Layer 14 of a small transformer language model trained on English Wikipedia (17 layers, counted from 0, width 64).
A neuron's activation on a vector x is squared ReLU(weights . x), where the dot is the dot product.

Input weights of the MLP neurons that the questions are about. A number n stands for (n - 500) times 0.001.
n5: 536,450,854,646,175,177,349,426,296,607,392,622,379,605,698,574,921,382,459,203,421,498,727,607,656,589,671,605,459,388,449,395,537,697,466,409,330,78,551,475,641,524,409,287,410,475,549,693,278,470,513,291,345,701,730,716,482,245,385,334,553,359,382,651
n11: 439,470,450,368,526,451,657,592,515,615,328,362,201,362,479,368,313,584,662,832,222,311,787,508,418,144,606,427,741,421,610,370,611,587,668,644,646,606,408,649,584,350,808,259,772,267,371,433,367,472,301,483,389,634,552,301,630,380,381,535,305,465,701,469
n18: 739,424,350,760,390,318,217,702,619,272,443,439,421,500,713,303,539,588,905,609,805,615,293,793,643,402,639,513,661,813,469,501,772,427,419,255,536,305,623,339,36,590,593,502,433,567,436,461,496,434,300,332,585,747,442,506,711,659,592,357,755,573,475,542
n35: 783,653,654,422,607,523,282,325,368,355,581,504,377,355,617,531,673,502,723,287,631,697,624,676,605,480,592,646,441,533,836,78,668,413,590,537,435,563,451,563,509,459,332,405,733,557,400,235,309,530,642,525,500,384,560,616,564,342,668,498,677,390,534,355
n38: 504,537,457,624,444,602,705,354,711,590,471,476,548,707,580,644,419,561,372,486,479,653,687,594,223,539,614,438,568,584,469,671,643,365,283,476,320,385,572,561,359,349,507,760,357,366,408,651,398,490,654,360,453,560,469,680,794,741,469,464,509,361,617,559
n42: 380,345,545,481,698,592,726,491,730,549,582,489,692,663,624,572,297,552,505,339,563,588,475,461,613,603,638,560,565,651,511,486,340,655,463,372,708,392,519,393,270,524,562,415,385,322,716,455,346,205,382,543,433,779,320,555,482,313,154,618,374,534,493,473
n51: 270,593,651,469,543,702,469,378,424,616,390,603,749,358,503,571,345,364,566,458,576,505,600,683,609,522,568,686,559,592,317,663,740,833,544,112,438,835,551,280,526,627,637,570,480,681,386,254,583,658,508,262,371,629,414,506,297,562,542,487,616,462,268,678
n56: 565,617,760,409,380,596,223,571,622,481,636,352,499,508,477,478,406,487,404,478,564,512,385,690,560,970,811,476,673,364,403,461,616,438,338,206,422,562,472,340,586,666,398,650,431,846,607,326,561,533,518,252,371,331,577,556,533,358,599,397,288,424,290,407
n64: 270,539,590,664,737,563,130,105,537,478,395,485,480,389,666,507,286,454,189,125,801,246,502,467,531,432,631,468,417,710,414,533,597,355,538,284,600,717,485,158,514,604,440,443,377,234,484,748,343,316,586,361,431,790,421,252,400,365,543,269,306,271,487,691
n76: 668,674,407,574,532,554,731,534,401,465,338,756,517,272,493,556,493,591,387,341,865,656,420,350,636,394,451,712,510,659,606,283,420,251,714,489,271,278,529,381,146,486,443,473,367,636,284,282,476,459,571,156,560,809,423,659,339,804,618,590,554,232,442,508
n84: 509,326,384,550,567,399,772,435,608,543,805,463,313,350,591,444,604,744,515,735,293,451,469,638,559,601,574,412,552,457,382,617,572,683,522,639,473,492,239,494,472,659,417,450,299,479,375,47,561,442,586,405,550,726,522,534,478,610,427,635,496,638,626,305
n89: 496,331,715,430,713,346,703,439,317,834,690,522,919,274,556,271,721,765,624,564,389,631,518,270,324,278,539,207,584,496,551,277,543,634,628,425,255,606,464,376,316,533,329,37,614,628,725,637,578,353,357,398,302,531,350,217,527,385,700,492,476,499,540,535
n97: 659,463,405,585,336,424,313,531,612,319,482,677,458,560,462,385,399,529,585,263,285,428,159,663,516,395,674,244,553,596,618,513,598,556,367,460,322,497,610,525,619,548,133,489,597,348,378,273,587,474,309,494,520,335,339,224,371,667,238,586,277,441,774,286
n98: 503,755,574,521,336,515,598,393,434,575,563,420,605,631,568,745,676,677,367,446,461,743,425,277,609,634,500,529,628,630,492,342,514,507,372,520,653,228,515,373,465,582,635,315,493,517,506,624,348,331,292,493,253,368,595,648,657,594,655,446,250,527,336,546
n99: 532,616,303,283,658,194,470,630,613,802,240,219,326,649,545,713,681,519,603,304,901,723,146,600,427,558,689,365,565,143,473,380,550,909,581,438,373,814,414,493,271,410,601,444,569,507,509,660,567,607,349,255,881,630,599,519,693,624,492,586,592,387,719,861
n104: 318,466,657,491,513,375,306,532,490,150,508,504,672,446,479,694,273,641,504,350,739,319,406,395,602,527,625,460,770,538,446,730,384,894,699,124,543,446,356,395,444,564,393,524,582,666,602,506,296,617,453,397,454,446,174,694,605,626,673,518,697,151,601,965
n135: 708,456,581,615,493,475,299,250,761,436,831,346,589,461,452,389,669,322,470,506,546,440,349,452,459,649,596,581,307,681,578,417,575,138,366,253,498,566,537,380,682,547,327,261,494,492,699,503,601,513,584,527,413,599,319,620,834,544,483,448,559,462,437,282
n152: 625,401,583,615,375,376,388,311,571,633,664,579,490,258,853,725,494,808,640,475,413,567,525,447,707,273,522,319,760,602,306,672,518,588,627,382,442,244,609,291,601,614,679,763,494,379,286,744,406,514,211,633,549,762,566,446,792,635,677,623,607,359,651,654
n156: 749,372,741,515,630,437,142,689,541,643,332,758,327,425,344,468,570,733,459,392,444,583,474,351,253,547,650,454,678,308,478,418,534,183,275,334,518,501,524,298,522,420,453,832,185,832,608,494,386,407,479,458,423,566,559,560,309,484,340,597,581,287,768,507
n163: 258,464,255,614,605,495,558,637,587,461,587,518,538,539,599,717,466,498,561,477,784,388,477,428,506,389,801,575,410,531,512,787,461,634,538,369,695,649,392,520,532,546,548,330,532,354,384,686,395,521,484,449,359,436,397,512,542,685,445,676,487,404,596,375
n174: 739,669,425,669,228,661,379,592,470,476,559,604,520,363,387,532,600,506,406,443,530,11,783,521,557,402,509,296,456,543,419,636,370,748,627,411,485,293,329,423,512,459,643,697,318,569,518,593,650,429,516,539,517,623,585,736,592,516,522,495,359,416,587,536
n184: 635,631,375,750,451,465,381,503,401,545,335,452,429,352,465,790,738,575,506,408,672,496,176,596,293,414,583,676,348,590,974,352,434,498,316,284,352,453,373,446,935,521,535,561,292,641,395,382,568,281,446,394,423,645,604,589,211,600,573,366,466,331,331,468
n198: 480,708,426,381,592,483,450,555,613,510,492,617,712,505,469,651,585,480,573,798,449,465,734,477,342,330,440,541,669,591,477,497,597,811,475,727,624,454,198,628,294,611,457,423,475,546,480,558,489,349,457,540,503,743,231,125,292,413,488,372,553,570,569,310
n205: 663,298,659,503,483,338,436,485,427,516,567,382,529,451,391,397,776,571,508,191,297,387,471,671,508,666,348,840,621,610,259,707,550,494,472,428,529,484,381,304,608,523,557,447,682,361,797,318,326,605,547,485,218,387,166,317,486,374,448,457,215,466,616,602
n212: 579,602,484,436,622,606,410,461,437,473,469,489,656,398,552,308,661,553,609,574,426,638,438,400,348,638,319,336,608,506,452,416,428,555,599,539,508,569,509,658,470,456,792,401,792,622,708,631,637,292,491,778,750,581,474,363,628,228,410,651,511,518,440,322
n216: 359,656,756,710,559,548,630,470,467,571,254,377,648,576,454,339,676,500,692,720,520,690,590,371,580,296,443,529,533,560,546,654,465,444,268,374,359,247,642,416,460,467,580,648,363,710,338,523,440,466,458,506,239,342,582,375,413,685,605,439,447,417,496,375
n221: 727,472,287,678,476,407,549,780,634,409,479,449,611,770,537,309,553,466,391,722,415,458,742,347,298,544,582,490,411,577,676,297,644,411,651,278,534,842,368,531,703,747,327,471,417,523,412,240,469,518,438,588,465,710,757,706,326,521,345,566,524,542,152,338
n238: 175,284,551,865,533,623,572,820,205,333,542,461,652,429,537,175,229,510,514,553,657,533,553,281,403,581,639,785,733,534,625,535,760,115,220,809,392,393,332,399,446,564,404,633,659,334,593,481,295,305,182,227,581,708,232,616,500,631,593,378,415,302,208,676
n239: 505,526,341,477,475,332,390,523,618,527,599,580,415,453,563,501,323,548,440,637,520,184,439,404,530,655,594,629,370,696,151,432,618,679,541,326,119,572,401,492,607,475,526,612,500,470,556,629,523,503,522,779,718,682,844,544,509,467,538,259,304,669,480,732
n243: 344,633,497,340,436,685,438,548,706,565,382,412,501,680,692,597,542,370,544,272,411,412,288,183,300,831,762,639,410,375,571,288,519,305,311,499,560,299,684,489,492,596,328,499,531,423,448,255,301,367,357,623,447,728,560,275,584,675,445,609,680,372,542,487
n249: 502,365,609,739,606,346,508,413,434,357,644,565,432,666,362,614,204,491,464,300,539,677,424,424,399,631,538,360,481,480,511,632,727,694,361,570,448,537,611,421,719,476,390,534,653,824,329,531,500,428,384,451,619,913,319,598,606,471,560,574,321,517,578,525
n252: 478,230,686,571,669,214,712,670,711,405,368,512,620,369,372,601,410,371,566,402,537,576,220,676,750,511,683,445,708,554,511,914,567,615,604,178,578,605,572,374,485,642,558,457,370,496,499,410,379,742,373,543,622,700,456,384,570,523,238,402,532,279,518,319

Each question shows a token from some text and the vector x that enters the MLP there. A number n stands for (n - 500) times 0.011.

" attended": 490,421,423,471,523,501,622,710,419,566,625,538,383,412,508,575,499,397,474,435,561,573,407,496,621,458,535,590,528,459,272,554,607,600,380,488,494,509,715,605,406,544,321,497,370,543,451,431,588,643,576,505,441,473,559,524,409,470,550,622,410,475,289,477
The most active neuron and its activation: n51, at about 3.9

" ": 509,486,447,303,347,397,464,530,439,496,432,582,489,519,515,706,483,350,395,526,546,525,466,434,463,551,487,535,355,281,410,377,495,352,387,474,615,342,685,428,467,521,542,501,324,484,577,423,464,611,539,457,476,378,519,453,520,525,526,522,718,512,451,578
Which neuron lights up most? n243

"%": 538,513,374,585,382,523,530,588,305,376,472,656,387,520,393,526,479,520,371,515,573,389,479,400,472,495,474,503,489,473,481,484,597,591,419,407,672,425,622,425,484,532,614,538,218,436,540,566,418,645,615,387,349,434,522,561,468,392,580,560,480,649,432,509
Which neuron lights up most? n174

" Brown": 413,369,387,518,446,482,604,553,597,528,645,491,564,605,486,613,370,419,435,546,398,477,526,651,560,244,486,540,436,384,348,595,649,457,439,545,482,435,727,623,497,389,427,556,422,498,415,508,604,682,565,431,464,537,376,480,486,573,541,518,427,557,580,478
Which neuron lights up most? n38

"0": 533,401,528,641,495,575,539,584,444,487,460,645,458,617,438,396,397,371,456,608,556,462,357,505,547,429,429,493,437,525,374,430,516,499,373,581,680,510,530,587,593,481,439,531,297,452,448,443,505,592,516,488,403,511,622,647,311,496,571,618,624,758,447,539
Which neuron lights up most? n221

" |": 586,506,351,482,620,484,604,563,463,385,608,470,530,422,401,564,474,457,503,592,555,582,340,466,572,333,559,378,397,350,503,445,497,562,314,599,569,591,715,531,526,499,533,508,482,651,586,623,576,492,628,540,392,438,540,595,534,409,422,668,618,578,550,381
The three highest activations, in order: n212, n163, n249

"1": 544,344,391,504,415,350,525,399,399,480,345,646,447,518,548,508,446,524,335,506,537,518,352,484,444,463,396,433,513,485,479,522,618,344,450,565,621,564,504,485,608,472,416,626,421,432,489,395,447,560,550,448,368,209,528,520,412,491,585,524,491,699,359,527
Which neuron lights up most? n97

" South": 400,384,284,518,482,597,568,411,452,501,687,434,463,444,465,682,388,460,525,346,559,654,487,666,467,299,417,547,452,509,474,488,446,546,396,515,632,514,568,471,364,381,452,552,460,415,488,499,436,510,560,684,492,512,531,449,467,585,464,621,562,645,342,444
The three highest activations, in order: n42, n163, n38

" Kuwait": 405,413,522,523,558,509,615,615,456,362,589,550,420,493,474,703,432,426,332,636,366,541,417,658,529,214,436,448,377,381,452,339,645,511,507,554,620,471,644,456,549,575,537,429,407,474,581,477,571,543,484,478,361,429,567,520,493,542,512,509,536,612,453,493
Which two neurons fire most, strongest first? n11, n84

" there": 514,298,513,353,543,390,446,551,539,574,632,475,453,467,490,594,374,423,383,458,424,372,399,409,402,527,496,575,536,511,487,571,386,531,540,527,614,476,627,468,391,515,465,529,346,285,678,628,414,557,620,446,444,430,535,583,461,466,714,642,492,498,406,404
Which neuron lights up most? n42

" route": 489,404,502,503,527,497,516,733,430,488,602,514,571,509,480,552,435,495,349,593,589,538,605,651,570,502,483,615,401,540,358,437,597,582,437,481,690,588,608,476,518,417,447,496,520,348,652,489,345,515,678,409,588,346,522,473,343,465,604,661,566,436,426,528
Which two neurons fire most, strongest first? n51, n163

" Ru": 450,338,572,548,384,408,553,488,590,369,529,515,467,571,562,519,497,363,483,591,546,474,509,471,694,352,390,571,455,511,393,575,411,539,360,562,432,347,623,557,614,290,405,618,487,435,560,624,643,458,515,687,336,470,546,495,560,509,525,389,523,458,410,583
The most active neuron and its activation: n5, at about 4.3

"ér": 443,464,482,575,391,522,598,388,441,599,533,688,652,610,464,597,380,569,367,556,551,570,603,513,489,316,337,456,413,366,407,459,461,424,584,635,380,285,467,406,525,507,602,464,525,531,532,574,599,675,558,602,484,355,574,500,474,447,574,412,552,520,507,584
The most active neuron and its activation: n152, at about 1.3

"2": 504,456,532,512,600,436,460,463,454,472,370,570,406,444,502,467,352,485,445,317,617,491,290,488,572,544,448,479,384,472,541,703,570,523,518,619,682,373,510,550,537,445,628,576,299,498,513,344,445,596,599,534,335,335,599,507,427,494,569,642,532,440,478,516
The three highest activations, in order: n252, n156, n104

"round": 377,515,479,395,498,311,557,580,416,512,522,514,466,506,404,586,385,365,579,565,547,556,499,526,656,461,470,522,537,310,457,565,571,531,445,577,471,507,547,623,325,466,495,511,510,227,501,477,401,570,628,443,704,417,533,492,479,481,584,710,676,506,429,500
The most active neuron and its activation: n99, at about 8.5

" with": 408,403,371,300,480,425,517,609,508,479,608,401,499,431,483,509,489,309,439,590,419,417,433,433,524,606,602,485,565,463,448,416,533,542,502,463,438,450,517,618,454,397,369,514,546,470,594,572,520,559,621,509,480,382,521,524,358,517,598,880,553,573,397,454
The three highest activations, in order: n243, n56, n163

" to": 455,410,476,425,384,506,568,624,505,449,536,462,477,486,436,569,434,432,479,561,357,473,405,495,508,682,465,456,581,564,454,488,424,572,552,504,403,552,541,689,553,489,394,418,398,484,596,620,512,492,655,560,474,348,499,559,513,528,595,919,521,544,400,500
The most active neuron and its activation: n212, at about 0.7

" of": 472,634,438,421,500,260,568,551,552,465,622,395,486,400,414,642,436,519,487,645,580,394,336,482,455,611,391,498,470,444,433,547,537,583,365,373,511,442,663,476,570,523,486,504,463,508,458,581,562,677,611,582,594,327,585,477,407,545,498,698,468,555,480,628
The three highest activations, in order: n239, n99, n104

"er": 471,557,700,602,493,498,505,403,479,351,595,568,461,516,567,462,465,592,259,492,609,367,457,535,473,432,473,489,353,475,438,494,371,499,596,543,542,492,555,488,477,389,511,409,565,360,556,592,376,695,682,582,591,546,505,381,330,463,503,639,595,454,577,617
Which neuron lights up most? n64

" in": 394,448,456,386,407,461,555,586,480,439,644,326,483,393,444,578,488,382,425,538,497,464,389,502,493,631,551,520,523,497,454,408,491,542,445,535,481,451,602,638,449,515,383,384,562,366,513,574,535,626,535,541,535,321,561,466,327,478,598,830,609,563,366,469
The three highest activations, in order: n243, n163, n56

" re": 504,328,563,302,450,526,328,506,495,491,726,504,566,508,544,496,423,503,458,429,620,483,442,643,529,544,459,598,553,569,493,463,380,321,439,560,503,500,537,455,552,425,541,470,462,268,621,528,537,488,606,631,407,308,494,578,448,595,593,512,714,547,515,548
The three highest activations, in order: n135, n205, n35

" by": 478,470,400,377,452,449,513,574,475,509,623,363,526,457,433,549,440,379,432,560,437,419,475,485,469,650,585,460,487,465,415,352,444,538,500,446,440,373,527,635,540,413,399,550,469,468,506,615,534,591,528,581,470,335,520,514,421,514,593,930,569,516,397,445
The most active neuron and its activation: n243, at about 1.4

")": 491,427,471,466,439,417,561,464,564,409,544,723,227,474,451,605,416,469,470,466,462,546,452,325,437,388,502,458,457,513,405,492,714,506,425,483,617,572,541,526,582,456,523,583,357,671,622,552,581,597,520,415,433,441,411,662,391,440,463,674,422,475,459,496
Which neuron lights up most? n156

" at": 451,520,507,344,478,417,453,637,530,522,640,509,367,452,531,507,471,442,511,496,466,526,383,455,604,590,439,453,527,528,370,423,489,585,325,432,537,440,656,547,432,368,396,495,552,408,608,516,562,582,592,528,648,364,528,491,381,499,583,850,471,552,385,408
Which neuron lights up most? n97

".": 555,313,470,426,409,355,496,529,506,382,494,465,375,557,602,529,565,565,437,661,543,537,448,402,485,594,540,512,588,447,420,436,597,578,367,516,558,291,696,434,368,467,643,465,340,497,571,516,475,635,544,470,360,486,585,610,500,518,594,687,535,622,426,548
Which neuron lights up most? n18

"by": 329,390,481,508,569,526,706,598,457,512,683,555,406,595,399,590,434,580,569,664,562,428,452,671,535,445,551,500,431,509,522,600,590,479,352,583,559,457,430,657,522,351,500,624,454,478,486,434,638,578,527,613,481,499,441,392,565,418,599,723,447,570,479,477
Which neuron lights up most? n84

" caught": 547,444,448,358,520,516,423,663,457,483,583,502,380,522,542,576,542,341,298,633,451,539,417,528,501,561,473,529,454,520,443,431,519,513,526,348,489,488,585,704,441,436,395,550,314,351,550,549,497,640,550,444,569,263,467,568,450,474,692,640,423,453,431,455
Which neuron lights up most? n56

"A": 477,435,546,491,512,428,544,563,496,407,592,586,440,575,436,462,529,456,422,452,545,451,399,661,608,448,189,664,438,455,570,404,512,509,325,572,534,522,556,599,548,485,428,456,585,439,487,520,482,568,454,748,388,494,553,487,496,513,523,716,608,285,537,506
The most active neuron and its activation: n35, at about 2.2

"mouth": 447,413,532,496,404,539,556,597,460,582,677,527,599,520,478,517,435,510,358,472,563,424,455,656,322,429,452,515,342,495,474,552,396,562,507,443,689,585,595,509,394,469,395,768,472,264,533,604,393,578,566,433,584,424,563,511,543,512,576,663,472,509,481,538
The three highest activations, in order: n38, n163, n174

",": 609,489,413,486,680,459,589,385,459,519,540,365,523,451,458,554,472,340,361,547,506,567,481,464,484,449,508,460,482,462,435,410,617,585,361,537,678,413,502,518,473,445,531,399,560,536,483,611,553,443,575,664,513,353,336,558,515,544,443,791,516,668,424,652
Which neuron lights up most? n212

"NH": 473,471,399,477,483,395,566,478,641,298,462,563,462,618,574,644,522,403,463,444,463,524,503,506,496,398,201,583,413,466,393,454,647,633,453,591,529,466,673,506,528,521,511,598,335,420,522,400,550,577,624,474,408,553,562,512,523,540,429,700,569,522,366,516
Which neuron lights up most? n221

"ra": 515,556,459,496,600,591,366,457,469,478,492,505,585,464,362,497,352,431,439,547,483,362,479,464,576,367,240,416,303,347,370,322,383,560,411,402,473,438,490,364,635,571,631,584,483,438,576,531,529,574,517,623,431,447,487,638,572,523,524,361,498,478,558,508
Which neuron lights up most? n174

" travel": 425,567,459,438,453,563,510,647,443,509,642,512,504,512,536,539,416,412,395,583,493,539,589,648,560,434,449,679,390,500,312,590,616,486,413,542,505,482,522,599,484,520,369,494,298,400,466,483,364,515,694,393,417,232,336,482,492,507,442,591,504,437,459,536
Which two neurons fire most, strongest first? n38, n163

"-": 593,345,474,339,440,456,543,448,567,473,520,443,382,638,525,539,375,318,388,589,540,421,644,591,561,414,471,524,402,430,498,436,418,438,366,530,692,405,560,625,338,559,558,433,615,517,402,497,619,462,479,627,403,403,487,428,376,528,599,447,666,441,471,579
Which neuron lights up most? n11

"|": 425,452,390,377,379,412,533,542,350,383,521,522,379,526,475,561,514,550,433,568,498,596,430,480,473,545,517,354,634,456,460,466,543,576,332,418,552,455,737,536,480,441,496,422,478,533,687,472,705,579,606,445,489,363,509,636,449,502,478,718,624,449,380,558
Which neuron lights up most? n99

" who": 366,296,559,430,424,565,562,639,411,445,530,588,410,457,424,601,476,468,358,472,482,528,504,423,369,525,607,489,402,321,481,469,491,371,614,502,519,479,440,497,528,508,497,431,416,468,447,753,456,529,645,418,489,318,563,590,517,467,640,713,444,588,417,579
The most active neuron and its activation: n163, at about 2

"7": 480,471,504,556,520,528,553,602,450,417,590,490,465,661,392,479,416,514,460,493,743,439,395,575,491,495,508,419,559,529,433,539,470,424,354,536,639,606,595,529,472,406,486,548,438,616,368,500,699,760,526,610,548,623,543,494,458,390,604,682,546,665,433,473
The most active neuron and its activation: n249, at about 5

" up": 513,345,477,311,475,374,513,632,463,576,574,386,379,561,504,528,471,422,279,585,491,492,526,562,404,594,513,534,522,526,440,500,433,627,424,455,501,461,661,609,386,420,490,528,359,321,664,482,370,540,580,459,455,426,484,611,484,450,563,717,534,524,334,461
The most active neuron and its activation: n42, at about 2.1

" and": 488,346,447,454,482,535,548,587,469,517,581,454,446,415,432,569,407,398,493,488,462,569,500,461,497,545,573,423,491,394,369,339,449,535,687,477,546,513,523,600,499,425,367,410,593,492,500,713,481,562,671,555,572,338,510,479,429,544,595,840,423,609,419,550
The most active neuron and its activation: n99, at about 1.3

"\n": 574,460,467,385,334,460,530,437,487,386,580,551,295,523,461,600,481,386,312,543,491,611,417,495,382,468,602,508,456,476,279,599,439,455,468,461,480,461,589,357,544,494,607,468,283,404,574,444,676,619,531,602,399,414,508,528,416,501,633,547,633,469,540,476
The most active neuron and its activation: n156, at about 1.2